Layer 12 of a small transformer language model trained on English Wikipedia (15 layers, counted from 0, width 128). Numbers have three digits each and are written without spaces.
A neuron adds its activation times its output weights to the MLP's output. To switch it off is to set its activation to zero at one token and run the rest of the model.
A neuron's activation on a vector x is GELU(weights . x), where the dot is the dot product.

Input weights of the MLP neurons that the questions are about. A number n stands for (n - 500) times 0.0013.
n6: 346583315477617358466477444419446592352429247252469636523448539534604712563750198436716330553583439354392614574689600371558409411520347507659515527675478523629568594477552670416570481351519336512697669322472302589560404592427414262564686266586269250820481516558449711477278444634662546508403514515573550453590604500654556480538535301607223652404528421352428489632371661657545639304633
n11: 563612271529567240416616441514507407466517576533457436555462443660407595318562483623415282374344489683597427645478623366344496312383406507771543428624660496593421399547671412728626591485493474470542433680583540489542353385617672286423489525715489317482588577374555468471525242675309553678663571579263788467500536684458458386542547449452438681354507493438153386514544632425653397629569
n42: 468571555570608465403697421511464609525369496448767424522500412532412543163500287779378378647641354394471578585350561542385542607601635497514358379420390391447511529467493299863338496429637567519680356526358452368592467529562444514568482445322435862735522601251459371474530390478552670613437603555375428604521431403311511620396668352474452558668409526341677435837552582489457621441358
n46: 537490288610439358594534500545646432401341365395346621635546651603482652556115636510416463410527244439415639542370482562524634528374500328433565459385633578310350543510623507614541607354648375451443593675493428503557579650656570566537531401264594514226493378373597647528389308439731625660614445476411510719470585540690646371416698521570500405507322518452483459567379472408513570425587
n133: 478571550431380700669354255607317313474741319547298508628764580544440289735481463380530560526575572626534391423856393507384228450551389560500344481451478492471724381342396597325442459477763504358447550627508396481474477397254457577627712572585636469584466543615543761346515269515488402504454557424691504422571588391597448574466634496429647564464333815589406564668234320416489764385481
n179: 465504345533294434592461795232482507760391406319597308559500688451586657417332392500635458458525489298518669599594526286529530504419532325411475406418644432614621528314609695530478334463479621455525551544474387771440298478500588563518496431581625612591493467435702631525635406568382725565398337691533547235415536347662237522603345591537321500763436481584439536567486504540731478384342
n208: 588613459624625540529691535545347653536518583527672386405507612743418559439462435416570625317493537758582355394271527385489376387324453423434526537430416418335610037526445456633447595569537527211603574523653575590402605627422576460474455612580430365515695511485333529432704695392899474623439363582511589401445578548551489167261504356454610474418555546534615363639261351436311639665519
n240: 312567511493564567617745500518410601479504521530486610496497402556515532493544409560304695574536301749641467452594677465522493471504553615578558543543381100396708401339380486602525489570618485489546429711564675500285431533532334319673555424511660551522404441250437305682665278511552561579258405160398360526479348386235504289330656485641584539602587575569471525695607596597567369471515
n296: 492537411628737541720380609784715648398484341314542246448411542471553450317444369338758595384354285390377556641813482443607343624526340417674631271621274390265398368440698342412483421573596651757462508704398500436377331627336353602669611639706567441547546370424427674547671192546483404660483580373538441414442690492541566582289601598561320458460487474573416672715867487167652531250457
n299: 428293533629489532536680432570485467553447429380540384496577577479508623338489550687442464198084544760456306805485523468634591633485325493518452393485415537380630593781300615389710349500504440394522411592688555551429632581529463550518611408686344621246290519765410367589522534434643453423708576419485682564475562536414479369525328318624426536458343526485355649345451526511585591298676
n302: 533464453524587549543500468469304598435451408670531607355529531447486487572490454440310623590339646293609538617639616675521535569490434326517622520463513456311489698538774480418678453521634621349430395497575613694503541625631535356570545612259657463350420476527393533449349546385573487294366589337483372355633500433778296434357592500326510503624482440493564692394620372202704437469465
n303: 481378250485407371444597516584787276482294537535637332269555713493638391569535485679660567411410538329329214581344516580316504358496474581780519652369640530340393334408518656639504276604556635473406500703607492485589709629372581482618611492546384382443560523591535452289477547530593278413369271671420398515444682612618614418347644596422481429504690524565782545329424333527316426667655
n358: 518482578478474374696703374467566422504345386390374558703461485378589401390571396456555801718778592522548440519619469433571389478743507383700352474562403578475457493369413424632455445590427413657270545258364287519381789533445198468677556411616675585712402614585346565459324242489447467511286514400385610602496574679312680576456422507413481434600357565713504515540539485570834416541391
n387: 575279485640579369453507504621395485703507673705511547637405580514519504458378097600471350411381351387485444596398436500570331585347436350461624456496684569598492617463496489694478410530708611432698695393783485595415482420464314415678677230230504537361601351401429404264400401544725554598496448657613428719625464756528652504425573674549315403530470421367496478389444496587454429631541
n401: 514564573535360571520554446507393410393598386319625514507417142365370469343521315520285714432661691493320518500660468434412493542632395629589676521407567299344395453595473592471556296634592627521466516675584517451578632566665567523537546479511524694577244713378511643475644410355368558486525735427270558504578424551317581322500576504660602335536374500412514555401411560497783385611514
n442: 405729310549610348562726596507500686636312619302474485481693470091399445572477305292518533507559548682507273285511539432500408492340583333376522511511467281382796591628660405375373566515698473408291462526441579616562422381537420518544492560337471530444797523563564671474594519697599489311791633284571696606584600493580496340624418496450572544341453500481485710391560523496377462530329

Output weights of the MLP neurons that the questions are about. A number n stands for (n - 500) times 0.00043.
n6: 545445497478482662466415524253599514594641584518335240419541486563454170608431797421022651504659576496472516496387537669589537569540563584348482453378377276504481558437457527724474687540583563531317382607452566444472670456561567568684423758326582504221289631407500440610692489508377380428476549414401557518318276419548528456479563924518723402576399625484701627529577480573399481546355
n11: 579592385434509558595468637477368491634656589506181497426506410549476403645437465637625421526600444572506452585472426497590536450520432513649466264503575503558348434352421533447398516484539625587437677470571529702626418755319577409620568715358411506566348585610569372482332347411506586415512440278445641503611384427455452357494407685602545431543435606469573494607618630628392180346639
n42: 373300484515370469607303492515518663489457654412411520569478508589387410512444493500366511515542386655401510597556455601694455547435430485398717393485670482390601319326485365344417561299381632497405659602566416429656427587645580510551451444563508465500488570443606537478690423509426649524494493536437757386419374693508497451391479412509402408465454534688568541491575599580446443759596
n46: 466478579526518637573327370614533588311488644594512617374492464500744584528494468459411528399473399524565497462747659366376386617524328706437460623314340461464580474357594641604387401479607554460492451451599503526383503536292426601551383663716439644564545470540441479723676472549535497538527579464517399372417439512436424652451461521402302497513475509397544691456548414556487518379413
n133: 481450535346578436539649573446442338476563635572570480491574404377549469675546529358491383626535626450467435526575306484455359483555405474453438653588601565555542480544540395300416451269631614619440513461538570353459599538407539487497489470380705543520444662569497554344553472602402640474492772587584407514633368230530525572531357571506399458505507253601517601500375603607512347612409
n179: 466592475585500443433479519620452563554623683562378457386346592620456381591652396280295457313611509458548541509494440489387407500441467589512488536680500467524488445416397617402586468237527497388382525336353577392549626470468532461578540466698533382465527368576655500584577577616438457538310477472408546731773479450642475508592318660491559485615525642503545376477631596340409578391389
n208: 549610516402480484444517652541440366448438545469520527517594401527575461310402491631556557556563344657432537596398488433389454551606549440474467495486378604549415584652742482550486525562482474506583387450696494505569497437311687628360404556307492534442336494549469573476440279594432374787582367567445450377604452637340589359492385679514611362400462527578452514374460619583612477494552
n240: 568374500554264442432508451614459366477543405332533505636516510487512307500532692505064503528514613382552597684470506464586456600460464434642471355500567695525338397558576543447560354552407494474425604574305415600507529506653664413613479412445472524492367500527562636479552421554367553424561634562627554455515492538580482598455472567508651531411674440337618500398434494541538514420414
n296: 593484426718640490425409558783540712500519525557351190610521356570389496364610524535435611508452515448590616514421368702373559572497762457478443453485485445493414339529382556472496454381396343576562329432485383580222373368592458536566311447458601514344463577747307339558396517519647360331406650551255556611844496598551497769549635552714351451497304677571387360489616531359634669679526
n299: 704490497463571590433628500494393476412584519281547512500518453542276436446539493384392536619557519414479557482472456535533566485503621531468300566550274446631439660289571455439222518674574641627421584636630315360444479538567503432471611438503326537628418465304457674371610584542460581654431434436509532638436457787482654517533456671240562397539507759461444314383519483475483551573491
n302: 447472481468660472582462505537530489420680570355491506553339403531419477704321677405474402403559497599436290613453569500466417529540584591554511476381506542529582465370317521711282491535500414503483720549580438559403572363328591513403384668379391485638530552417425373370596522491651678529541372497537660616453494535483700538676405500403479421534739555542673503416273544394466479409491
n303: 611522561556545491658425281622343468541625393334467526418625616422497468524415303617446546556497382494428519527423448644474460497697677527445383586588439448545472527352384388401314618383651488563721614512366554511519585552764390470493491622719411426356649584358464605331546606333263477619478530444474599687576509557435491478552491369448503420522399484508617426385422574506516561477540
n358: 495530409339497457677497447453460565397629357475607373386492511462556616492739380373462643471514628607462629494612443511544352361521497576352544654588569669540509530486539427339661522337419406571556576506280424446349468546453516590632500304443503422690426487480519480587497578422528486503317607529478726635740472520463391495492372540595486433477557456550590329350446539477488534527434
n387: 388370366557524555778616494412485541436579536551573474488503480506490405528563354695432682481451494614471503419503558597346675548387546575718468338531423352415566631433629334403585554434453512535257419349586415674597523769308526420569450500548489395568525510627464663486436329681311573212416500528585488395562640391446474514488546395477573475486525475470594413691494539476494463374500
n401: 387631591468479428494557536528515460585609453721386681413486633667557497228563723529119409485476355582731484512562473565550509341372533414512512669675409561419485385557663423500464518476439449600652547519539458497599449515445532589493606441551531316523542467514615451447300694525618296547467314413561451437402341389511494527312512451387434722366607481657509456559548487560415488402467
n442: 535337563396466494430375573416425461511755417500307586390544480625634515736510398515616491737513535319598344613383374471518692500568652491613488460481519607603519408519442622560447521559424587516500537429582640553674415556524461514362434622546506435552522417317457356445696619385307643540549635331371580512317166466485424582290684557479305478519400529464525408582369637605589469389531

Each question names a token from some text and the token that comes next. It shows the vector x that enters the MLP there. A number n stands for (n - 500) times 0.018.

Then comes g, the gradient of the next token's log-probability with respect to the MLP's output, scaled to length 1. A neuron's effect is roughly proportional to its activation times (output weights . g). A number n stands for (n - 500) times 0.00071.

"F", then "our"
x: 483517466487405451530475552400489465473436566538467477506547526533495577756482654488414464509489554597563664618478421506601469612435479490392516551439490570529513524543566428444514549451565562543569582436680405412553417509529527552463572421633521452405375521488471446464473421392539501426506508461536471450437358552433578478518505513479470558454436444496530458478524556486423472452457
g: 520481729526663522455450351419315467458511699600217570496520516294292690490490511650544285457618497663504568621402604254422495236813371414394540425420592678568546434485561506417360588536423537356334591581524196591542464349451598456506465446624590565643464453332424496392425559620688350579674465533317678581399532671768194237349320556685607466484635472660456429541534551707503381577705
Which neuron, switched off, raises the next token's probability most? n387

" Elect", then "ions"
x: 610436415416495517571426419516499483490606541508538530499525431511443585633520506434342546441534619583463516501482402549476442530459550539397526541529467537455410473443614435419456537548469469641593444495605378570517540467417532638394583402486429456483532499506379456445489501392492484487659494495575535391399462493478583560605539449425568610622462453610522488459496474585518426497504
g: 519274620499570543702425438455339386464546643600594648395493382464496532420598356565243408562688537548624558699383466337434522601575404566564467615689637598470441375793512326653364464683354340424699452495405547217520326647477477555491569396538455464660397426325463436429495322486498310507641257672533537504751276520632774561274578483645418368577527215375405461605574501492884647439501
Which two neurons, each switched off alone, lower its probability most, in order? n133, n401

" Mel", then "ind"
x: 464501473450507476545536531382418514476503589537587503433522483418537579715433626446332511525572539540560591542527501493540511525434616494478591450534445544530424556514664368411494464483457512526531495463491544431561420606513526597416475449483624458371500552478491457372447491512466526535507537472499453465409500425468634512604478433511517593443582496404592533478504542389473375407453
g: 417555531313776454698410810368517425427265391158367597437633456633515660457381336688463496488467354488565584303472321624674537620406540484447447675479435469641489514435673456552839328370500384331419675495523652440471388622617640676518527459466495446583550311375528608315421251503569546433533595504435643645430635604414458598447683807591408340375405615373213626593531330509561502626424
Which neuron, switched off, raises the next token's probability most? n302

"|", then " 2"
x: 455428490560481495588490602410523422466474545520584459403541548441407582629464652504316451459520558574450456531380455457649451513390454560428483602465473606536431554571535464503488499532527526577660514549454455426471453563476431662601490479570546424473506510463491464499476451579506462484595444372536505361430479464453637527575594436533509580408519458527515503467467531405481508522479
g: 600649400580746560470586595596615489359354619553489412654248292563473691333680474654519466456496475419489744764394396415420689349473433549390415462645416677549518754538469429496489693518578398625572517522317535482499616361684528562502353516502535236474351605410505518466407775403468192455538594468363600491216500464698563511472391216736267361551769351471356325593526434340494502611619
Which neuron, switched off, raises the next token's probability most? n46

" On", then " Feb"
x: 490384483502493385595481601355428423487454562502581515465483515469462589702488606534191459474518522565432528568480450445585554536505464524514538600426447534460446514535554439409397572552511420513607503422484513517527480491503444504551485455591455431469555676481473459429500420556530494585585462430486466432454514499528605483567499491513462521524591431556520510578489490468530526479511
g: 689365678573427498466476542558454332572396446448479346455691680584417349692446764657625349403553338518643372612597623430542446420359689653724611375598424548169344476325392374691650322696652311463533361667422397270315622595492444556448429610286506348463515507535466462790523321596462344525341532679492535361614472456557386389653505552607553666262364605541515586490405343620696574642396
Switching off which neuron hurts the next token most? n6

"em", then "o"
x: 473483511421479503462514526383434550532478627523659404465459570383470612513337521425376587603588457509514511504467432452578478568489595555424439597488479626464522532566526396466470603389490621561522557434588514540523446567498510556395547387568500447495468474361529593459510503462530549571529483553451373449365464405481611538481570507486402564550566450413473535555531569413516521484454
g: 508515445442371411673435235503430343448347504628484704641473246588442496466433581335536396350502490559146573433480380369452691594509466596461669621760487441680397607599456465345516508691480532327256327376572382583539468448498557393622706515729478320563611373608453392516558642377531741785547495698502718319445618547601601688574279527484557442577636425305446541557812474311530277445417
Which two neurons, each switched off alone, lower its probability most, in order? n179, n42

" 15", then "."
x: 503425505483514518507400609383454516508555544529540493397536580472427569586530726519241487492468535559474480639502548533607399540460550530498437505526494606470536444434580468445519580592492522569558478410592459608398487456520491501430509448593513419550467407463395402429523448542497450515453407577487456439422467537508694528534547453421490525479521449508514528513499557463494479542511
g: 461536377406557588472413293414620742537552351608343518434277690688644319451498574397519678471479426687570806657448628536486471519334525634580157776579232597593542504583688538520608600353606402443568725517411394573568373247381690628372318461559279378458573478552533697588423657539578637391258472405490442314438465556487506529462405454382525436626589594535365308605512578661566357398201
Which neuron, switched off, raises the next token's probability most? n11

" Play", then " This"
x: 540488488453506584584482379403527502549517536542495510409453502410567607608480611459345515472563581571496558544495522464503502531420434621486501467470570561481461514588577504414503516386553501585533546432542486381497607575480500505557663515615559391491515418385499443431411414445496492392564522461419488411455385534411621531552426359454494568586643486506547582474429545453489408444544
g: 259502539311620470561393716533284456378427565408549276462617461399303548579391232610456365652565519717450444403207539445535646558617094320674399532437477300451578402419559620559250392727424544603623470474445484724296521534504460523607573540352480659252628360691515441634298264611669598474501710451622641456540627544599511503607399567534607501433594596454543392599580429545762646506565
Switching off which neuron hurts the next token most? n302

"ing", then " and"
x: 508489466431500686608479490502562505517558559531494524431541436466561591561515523579253587501449508647405438474445445471492551409506488533458557633559475566550363530475580480453558518460451479529605494483625438500510510418528436520447615487568539440551507554571411475539489471430485495439526491405482468428514464458379511443543503429465426579529701354506534438413628453467553439471497
g: 695467595476293423549737455242640513413602587603431589340372499440514344500595456504555464513553664394474539796604535411336530500384656443552597645489369372569341518376571415487506486514513510437487415621511516466469669588371181377439422613410343721715297502396616439412387663462669324356380676467617661678661517389265548282576266458497382669619527332807373625466441534701495435856449
Switching off which neuron hurts the next token most? n299

"ected", then " in"
x: 506556534375494504563444560413493394508421480505606513467478549444540575495498554553227492470569540547382540509509481514572479536522488620466532626514429518541483546605493363397482582454501558546599539392524451477554463521566335523373496398615411437502512655596476424473456386456377549551537524502486484446518511464431575514536546505525454497536641456487499458474501607525501427546527
g: 526501425310451531351548663701411400358627614465397639354655330602428605547719612545535602487361715511811523333321476606602497404526499519471427521477608552466423466584470531224496344453373816562419403202409438359527395697462608588412235649580448469581682514364273591533360485505756614493416625494538475567759566532488427424677331373482585354665482539363319319441277585700496372643722
Which neuron, switched off, raises the next token's probability most? n6

"o", then " Grand"
x: 482441412457482676588532509416514455477494525526458381386504597486510533674452565477333532524461426618401535526465542414633420494463521566483480564417503506545452534632658499491428603477599569483507472460550516474504462614480561561528495384592557399506410541402518467479501446444507508466509499557378433503479336582373643506477514503508468525508608465536503481454575528460477417471538
g: 766407538629661574434576753585239564509413596508490511623471432400569293475408631613351639534518662647645585521442423319701486640390454429371551513290331396347319623274347469521479195762285671567440412297528604785400451471510573497610434279512696470502396592418411531696439514465557262368554617432594361439595390610799477601522367530616543467658399562453569556456552508405432213557679
Which neuron, switched off, raises the next token's probability most? n303

" the", then " N"
x: 485522428513452465603475557396523488515394621542551474400533439443505439575466633549182541571504549640499469488468436519485498570459470666455461512472524527503399532561632546517520456447648584571479462509586482449576528581526474563417547485620505514448519519448493462437546444418470460459556477553425477454480420558462522521466534534496486506510506441544537533411495559426483316486515
g: 542404394508381356488604249493677532322703608369335383574440790498365566609445635577529555476606371714408565539382667641582352512706619487647513504459448620226385451573543624529492501441294333520594296441569412380564454690540221540302472552862588419574588576612584632406333546368420510464643286622553391518442533367514622349566542485455251395600546433466669284550497308599317607830591
Which two neurons, each switched off alone, lower its probability most, in order? n303, n401

" I", then " See"
x: 457454483499410571616523460492465601456446570471518442476531509489559565653494572481387438455531533652380606511523499466448430680438467607443503491458587580517377473595620446461517527472575510496517506411604466420443475600542575541417537429549482324472475542491488381480506423472471555544553471474459580466507359535360597504563454510476582605461537373526531488493534564468358434481537
g: 629622430456292332724529579786506505323344564177567520544427591482542497442443430490521395553441633507545500366555451415592463577553452468408559432482577166493581478809330423444380519525426491689661651668436377496330466620442725655646518378617489607509495661255459671212491313708607423405656492831370549700587471531531422255565392575428406419382631607405565462541180542350565523658449
Switching off which neuron hurts the next token most? n299

" |", then " 3"
x: 471418530471494527549525579354503472502463583510561444447515497422373605645528596580270512463488600562474468505447454558612409446454533562432492538468424585493382447540538450422513549559466528529675518412508532482306446530441456624559551489569540434406502529532478517451475483498495512544535433479492556444409512431524588482556523445597547578547563471505554465464467532440481538540511
g: 482632313775724566546448677593629517375164564587294411626398373625406605455567523424498475427406384332541756604544372414482780447356393573388389487531520703562517723516504506718358663409435426672548395695419632426545811443546367573539266594533672269375402723450432550485568663360506345566612668427378638485282541598569505590422441310637378352532542310399356382481443354377547537618486
Which neuron, switched off, raises the next token's probability most? n208

".", then "6"
x: 489475555551440507523452616462510495469514559447539485400458498359468583449514627479303491541527513510475459614567520454555377602549478609492435519562495530500418485463575380408471598464485558616518522447557500628349424530551485644413559604553503494488431388491482459428578450565514495539561425505535449460407457500465614542590565470397487496492567563456422527441582531389447569533545
g: 654386421490695714459443567317569509462503319532479445696512304678439569365537410354536377587688522442650447950516414626401754690536590466535646572347537575536384430460558400361353356494527557456642492481386713499560596474461475544444672652521305481418293504599304420348832574363619364380750490319609393468439434526396449355589607306342451495298347595393563564659282561740530361603565
Switching off which neuron hurts the next token most? n296

"\n", then "|"
x: 515451479485461566550602520411480534546454511493532440448567587397432515575533648572361473494538553581430415613565424544623490431476473605418477577441493625489539483532506460504452503402449522622574544461426462498477450416466443590596511396616568438491424506529488515329487468586517443537566348524589493520384578399462604473553525405451532526444497488517530473541550513323459529501548
g: 614371706777462591555520420522652592526434186434497341453484514441666514555518488475527497585562553315473457467474481664610365389452451504347384397318734402579377458450512612417365547409500833652431530544518599316627427430478340240225485563541751349698451685655624584527729569499322297725441515425593471524536664460478549619386359553509413553664602027519647605504379526308562440600388
Switching off which neuron hurts the next token most? n133

"ank", then "\""
x: 545508444452479541534569516347625347587491609490474542419529422469530612656519518581388550563556521491449489490501486408531495522520501534445528608458485531523419540574586461427565553426519519570579474492651523452532511494502534575405559374614534473396410437506448550460523381387406492446583380477470481392482483463386460503615521443473425570535613490396439567514582584451485502469526
g: 576535539339434310613655461610652399730605526452663393564449676548441497399654573360551599486421423396586617451745546470437477572563653501535638439364700539585568408630662427398653583368589458583496811392503394191391589429571535450627453520641497389678206681159650700561502435417466389580310320831406510573606472556252331593448511368511519399510448385531383467147477559382312394406508
Which neuron, switched off, raises the next token's probability most? n11

" –", then " dr"
x: 523452499488524544618475523432502501488494561557597495371514552424429577638462651586245538428516640515555499426577461555501404455555458557409557601463428507504373522537589550439485487514530487545647584528529490471369485552575500510541495418494596497456524499451438421495491411522584520495546405524476495444453433435472609547514518405642523545537476456439457457400466430507514436481491
g: 658426505613653486374434362406579597339483476677592679412334422599463585351394748678551758393434592481355701554759330493683626628390564418242599499352599454423435455483654351623614439616775481461279507471666663624613468156494545344528391432533534449425492666328494273462452659434326616527575340441503469575176450488509605656431328471506397342439531567387554477398807446629418478672491
Which two neurons, each switched off alone, lower its probability most, in order? n46, n401

".", then "0"
x: 471514513540499563533469622498525529466471503499525456445472483396382496399531535488291526535525532534471451621588480459607453551551558634496400483622503533538439473587589376456492608401473511622563485452509549612372439477483533602458469527604533500449464397561466532388551483554475473548546392478561443470403546499456564515611550410432498464472482537406440502517607493343482559527592
g: 444655610760473517539543705563515747391605413462571254382457718646358409359256379710540465489612430500538556460551440687509458562719341533426582272662334503358353523638643641492596343427374526721304485578468457611519498580433291576448303327418642383681529491379311344682383505433419559598571434635444470315384418681646326521626796520477498433627507217557686533545589558393649387282400
Switching off which neuron hurts the next token most? n296

" Second", then " Com"
x: 560453493436537516556495548321474399478547596547505466425485473539470543555515671509215535519541507562443505516447472465552547491437525650547533577497449512512388439530570475405474507566499581499496539521610452448574526476551506501485506557608571508382438538424451485471469441401452484450570448411464504367434415559468599512542560491402605544472524494579556517520443633503371516527539
g: 674576297186565367474537442544660473421524332556474365316580628427503735416350385499415461544544507642733401623681396211306470603611577393271602378377611463565524565506476332575435552795474525553508658324306358733515653600581727501535106610394519736388523386523558587463294320589414414437518425494477536599589424611453297580360481712552612448494590614367575516409567438674733553464577
Switching off which neuron hurts the next token most? n11

"a", then "al"
x: 592394461466381482618491550537500517513484553552660560478501438391565651560522539591314527553482614473484568559505490477463510513419491546493475528494514516503399583578505498529531539401465486499556465538552504436514376483544440612375488512614593454627417528487546499577473441421493525473550462566465368464470365429307521499502560501487470494449672468533537561421556463464420380428493
g: 594643557616616423392230489410229413471472307697477540597408414386527607721256420410720522615388705284535708310391301633707586416334443510490501503533585289549694588467512482652347562479356630318503419487375649632679403486463484628283542468587552638556714417561331348594542538506457625381401647440587616507559645452689428639627592589129498542415539600359380496653409268361552644384535
Which neuron, switched off, raises the next token's probability most? n401

" v", then "ote"
x: 454440512441439527579443550382450466563554573538601542459465584455442551589386509431364485456596565540429670524416459555470485589383498453451448562551513628545388546490554402421495480427459588564574528423576535619489447498484527618411512479680511372411463529485474480474485533420533540603488391432528533415365497574454521554488545553487522620509389498442578529519514448491507528466489
g: 469576561375545482465614420299323488458464536602612368597605356555615724601505321591509528535575625579538449590399726390439447411635354424630520438320549376612763562454383690739815502553370605377596427366416622520573494386265676621629680557640319447366445494610221506255638365643257425461374433595473517466495440647558295234581291600529681528457593346474201405512438642485435724629463
Switching off which neuron hurts the next token most? n179

" November", then " 15"
x: 509428444521530530542532561326458494551478604581634451418451535456395600619568664511287472497524566559428526588436429504560464429389494558466559550497437676496525527458492420412416592485513492586579470430512524487502421557561572548468457406599535407437492437469504477468537553469521473572498466456448497376451443465493637507456563451475469547541529469442455622512485575428541538559477
g: 446517660655361551563382271525478442674413372525615276513616551429382511512602417729419246462700421526676404581568384324701425434547363577749728480485354481209262661385360621346251372502450461388351587602533299417481436275425578465476602563554537704462626655465669474486373777443521751408554575505406334585599510537524422429474407625534690681817431467361498557473756559492434547383549
Switching off which neuron hurts the next token most? n11

"og", then " group"
x: 518494516427502585491524500435520611563511509512569617452441466438436637613489453582371541535572527510374596624494448500500495515487448562374409599454369576521386453608527447458498551453516562602566514418595489554547509583473454486420558390531462376537508397485473483469509454419430571583473470535492430415432539410344543471582518404500532532581731569505444478500555532437503463482426
g: 353430802449670534593381748549551565550368582474517484484597512528464296419571581747459842274527602447459482499506444407533462296480257317348595488466503390279720427413485432567535571741457627330481490568606524496518802542506469403491555408424681650404497513406658469612292639629582443517536257478508512599587508604379445554613374572309725390379673412272790510151538310418472335560481
Switching off which neuron hurts the next token most? n6

"ional", then " r"
x: 517439486398482533513585597404518484549423569544516507443485475530455744374466615522451469427458532575425528541529385499555473524503536599423525546474468533537450468524508468452433521467500567499636485457559456447605417433528490502469429470520537431513521570449455335529627374520588621473546364472548462445527416454364649507595537504525485448498617475587603450531507526475461398542421
g: 485434325416362284574416456452478626549617641416425321529294658468630612507630458477658868405428515298454458530499496398489540486303556570409544660327562261478690669484690459566477246651595463608277400642652752574467360479612428565322374321548468425344360700712793490393635610417680742368514387418560417465509523172364545522340498473636355485633393597441556602445507653625433526585586
Switching off which neuron hurts the next token most? n42

" 29", then " |"
x: 485399485526414511547476633431408438473447566532541509385594567512437476470478618453414456503507563499466512614415551495693438513416565573418474492533445626593446517588608378480483619548528457563623469495498496488468368430549466513411414452623590495475485494469423397393584452565408490469488418450583490443490477464496642509614573538459509483509460520549527479583580599508456424522426
g: 537382686701336539398604520322504224603532656395651580529568388338422570584624364486489331498477556644477461444357438500516300309480456511382782398441678332601618574529253588658536408451491478749531465347578600509377511628416589414583692440442742449730364441377631401817525508510289446427610548440556572547545460236711635159575473798346734418410541327528614426469471449467571471531345
Which two neurons, each switched off alone, lower its probability most, in order? n11, n179

":", then "38"
x: 517433502546538524547463559403503539514427536503555381419422518435421579585458673487380463564472500529406441592592426509617399579551463644440444522504430531570385416480557478449483570465460558564503509469573497510435443518484520689453496535544526440472477436502494536498536406595440492530467500521524478451448524457558627573536539424440454558564571427453418495502617658268459503511508
g: 430579510491409484567349578573486587671415443502477815675566420761763402467391483331529496701265612696281384383733396537508361356513579642714382508516509568736484264373503453589532539378339649473494387363472557653559323560301403536633586601486425762599483479471616542360582451427625507675398578254254540704463543511668445404693515268455539392442464327535421677282330382538587631409327
Which neuron, switched off, raises the next token's probability most? n296

" to", then " the"
x: 504502490446533593533518537447466521463476477428619548482486544456424557575498464495117481533610457530417532536489509508605430546354441549497510576443373496509478575477533526398519568539452506561559574398593507465530480543493466470577614384517482456493584497497477524458445479490550580587448489581561409535396508507430628516523558487613465489511510461431530498475471560453478451489479
g: 415386337475473451388552438398442536483566483367509724629464622643531646667820252446642517512504388284362559535611656194511455531404467627572581460595375603611653627643687490242395632502335295528664558374773461598476441386483367382443600280582603480674597671581493326237386454539679395323452669494776326526584501476615588512490439236418233641656537541506450348569502586525330481407557
Which neuron, switched off, raises the next token's probability most? n6

"al", then " R"
x: 535580495429464538577544620407463428548523546531469527482643454422489641552440533491313498475502513572495537517537495453486588550505520535440523501448510515590457545538544505434502528481433459499552520506546399414547469500610472552313525403592539505537415564411512455430535436431491437410541467529504463394546381496367628614543539481521533417531743422555561555488554550387429411464434
g: 393405289484186446532617442480495569474337654349434261495492304685473625352309764639298578400671556658578348460303413510452621416444418434575436634328500398408464668420488631553576407638561552710418355669645622638238503597660455619616554537263651464363562486694769348551516446549507661502638397360565389499274674311329659400349481574667514574465441369717677470575442529616519433631512
Switching off which neuron hurts the next token most? n401

"iew", then " sc"
x: 578417491506423547423554519490494520523525530418616570389471447458554661485510591569446367478498433583441507556424453428515483440475494523448447641615485555508471453397552436495348546338497589620630458453516495617564509440459471540441543479477543454496593516474480348391519446525500604544586408563544452502380447500380597575507561519554532517537603570504473437449572462541443437536502
g: 476430684593701445649409502587598566331591751277371532352640556569384411374550375612246692423755520667229558553686352511651430470298440615367609418163476615478629559296638271576538523668635415447390619520675638355315412395489464658515499425536704372492614459202528488597550557428431481595525621420497440607626476400452507723405516523520469390421445533815448226294503501480544412613513
Switching off which neuron hurts the next token most? n42

"|", then " 27"
x: 431426450553467520544523620466506436459431561511561530425547503454393502564449595523344491434503523554409446558372437436626456457402501552440437591463458627555436598602547483545511542489516525590681468528460529415483445528431407676588460479645559442469504466486494501452465397567498512482573406415560498389435512444445625539602587472486588588416481472521536486494476581423499506502514
g: 564512566573579591439449543611630330397416604612517562526353394432500560452744566539340428376571510468432587523602361726606759364382265556767562628536472618447457646527439291241412542398276384654600303455398356400405447491674503617516432543475419408313326596304367617530426800355693552571528647274284625667550771383789538575379477403726381384720543304406428428490488450487529658542534
Which neuron, switched off, raises the next token's probability most? n46

"uter", then " program"
x: 580436426439513525560419620421509480450543551556593546364498445405555521559494513533244568529535527474450620521502539528492505569482461520419530543464395510497424571435539374370511529505550597549588525505615474454643452447472377512487524456595492438432561508442642444385537484500489474473515466452516415460466519454390539570516513451490588489522689517568563530396502492502498452550503
g: 553465553427392531409504397441533534480468635496198574371572506334343443379456732594377666677603498491540562585539269312446508376699542405435293425503589502311538393404645548638473608626507482425463555325465177591589424636360212471588521547802855592465557470594531637754535491453520726558783514423562291519368541615315448498728568490360508463724435384397610653346493231520663414412498
Switching off which neuron hurts the next token most? n240

",", then " 2016"
x: 408402484468512401525419597410516543465507673483588462403473429326450549573567522494293590524541520525418491482591562536471396593492496686484535573524479611568324513483469463399434567456575530605551519494499545497460386544532458581462514484571612476514493518451545433527547475463545536543642461459557410399504456504498568506580569473542390499506380511469501539456538513452484487491438
g: 575433518391613602685506368496427258362653479568264491586289563395534639461586408526477527484387360648553537704255708435431607585456537227605465494475342502457577512752430587574511301781452419455517330445288470483457320461527455488820510618585489536501531528225573578632680687731430761625340433422590445426673578524669313403483427508528474550602434573347315471449578590221833372484374
Which neuron, switched off, raises the next token's probability most? n401

"ration", then ","
x: 463472542315396556540474595453433451466525500495563637453418503422567655551548518555257543541603506493461535617548501458537492524502467627433478562527384555520437517529448416362591489404434585624617527410544483472522441484584408540439506440580518454458537624515514493468474511467452504580531473416481496420501483457396551529516545558482507494596622454525478502414450476599477458524434
g: 648444413457419480513484354125354636262460679412535683376462495429540447465490594426575647406530673360431653744531483484817476422620673406485508587621490615530555691605406526476521601508349159415576456586573440506518676453626382745463589423404184561563599398381446361466465562550522489515201501508477445475671613626313333395413330486426576582394516393655386660431631806721344332501716
Switching off which neuron hurts the next token most? n358

"itional", then " person"
x: 539465464438526531503449579410540495495550616506607431508528440471413632459424626538171514477489466562480554548466448541472486556484605577460543600501469599467438443512483445409460513492455570565554449459540418566581498476535427521506574465548528480479536598457515426434481414545556594502513470494486413477442461431386550540455589452539576496510671532487529392495488553532534441545350
g: 392678552547381534405440300372412394503621342433411330585525419777367669415616592427625667280479422503470392741632434394303646516659592708456457581557470640394493670577473188547428389428372511540583598645846592566539698323698609373470368511493464405393582479659618474493465530794571439535576476638415493348543535344332738241530717483307420473302311469542498393611465575638363469574292
Switching off which neuron hurts the next token most? n401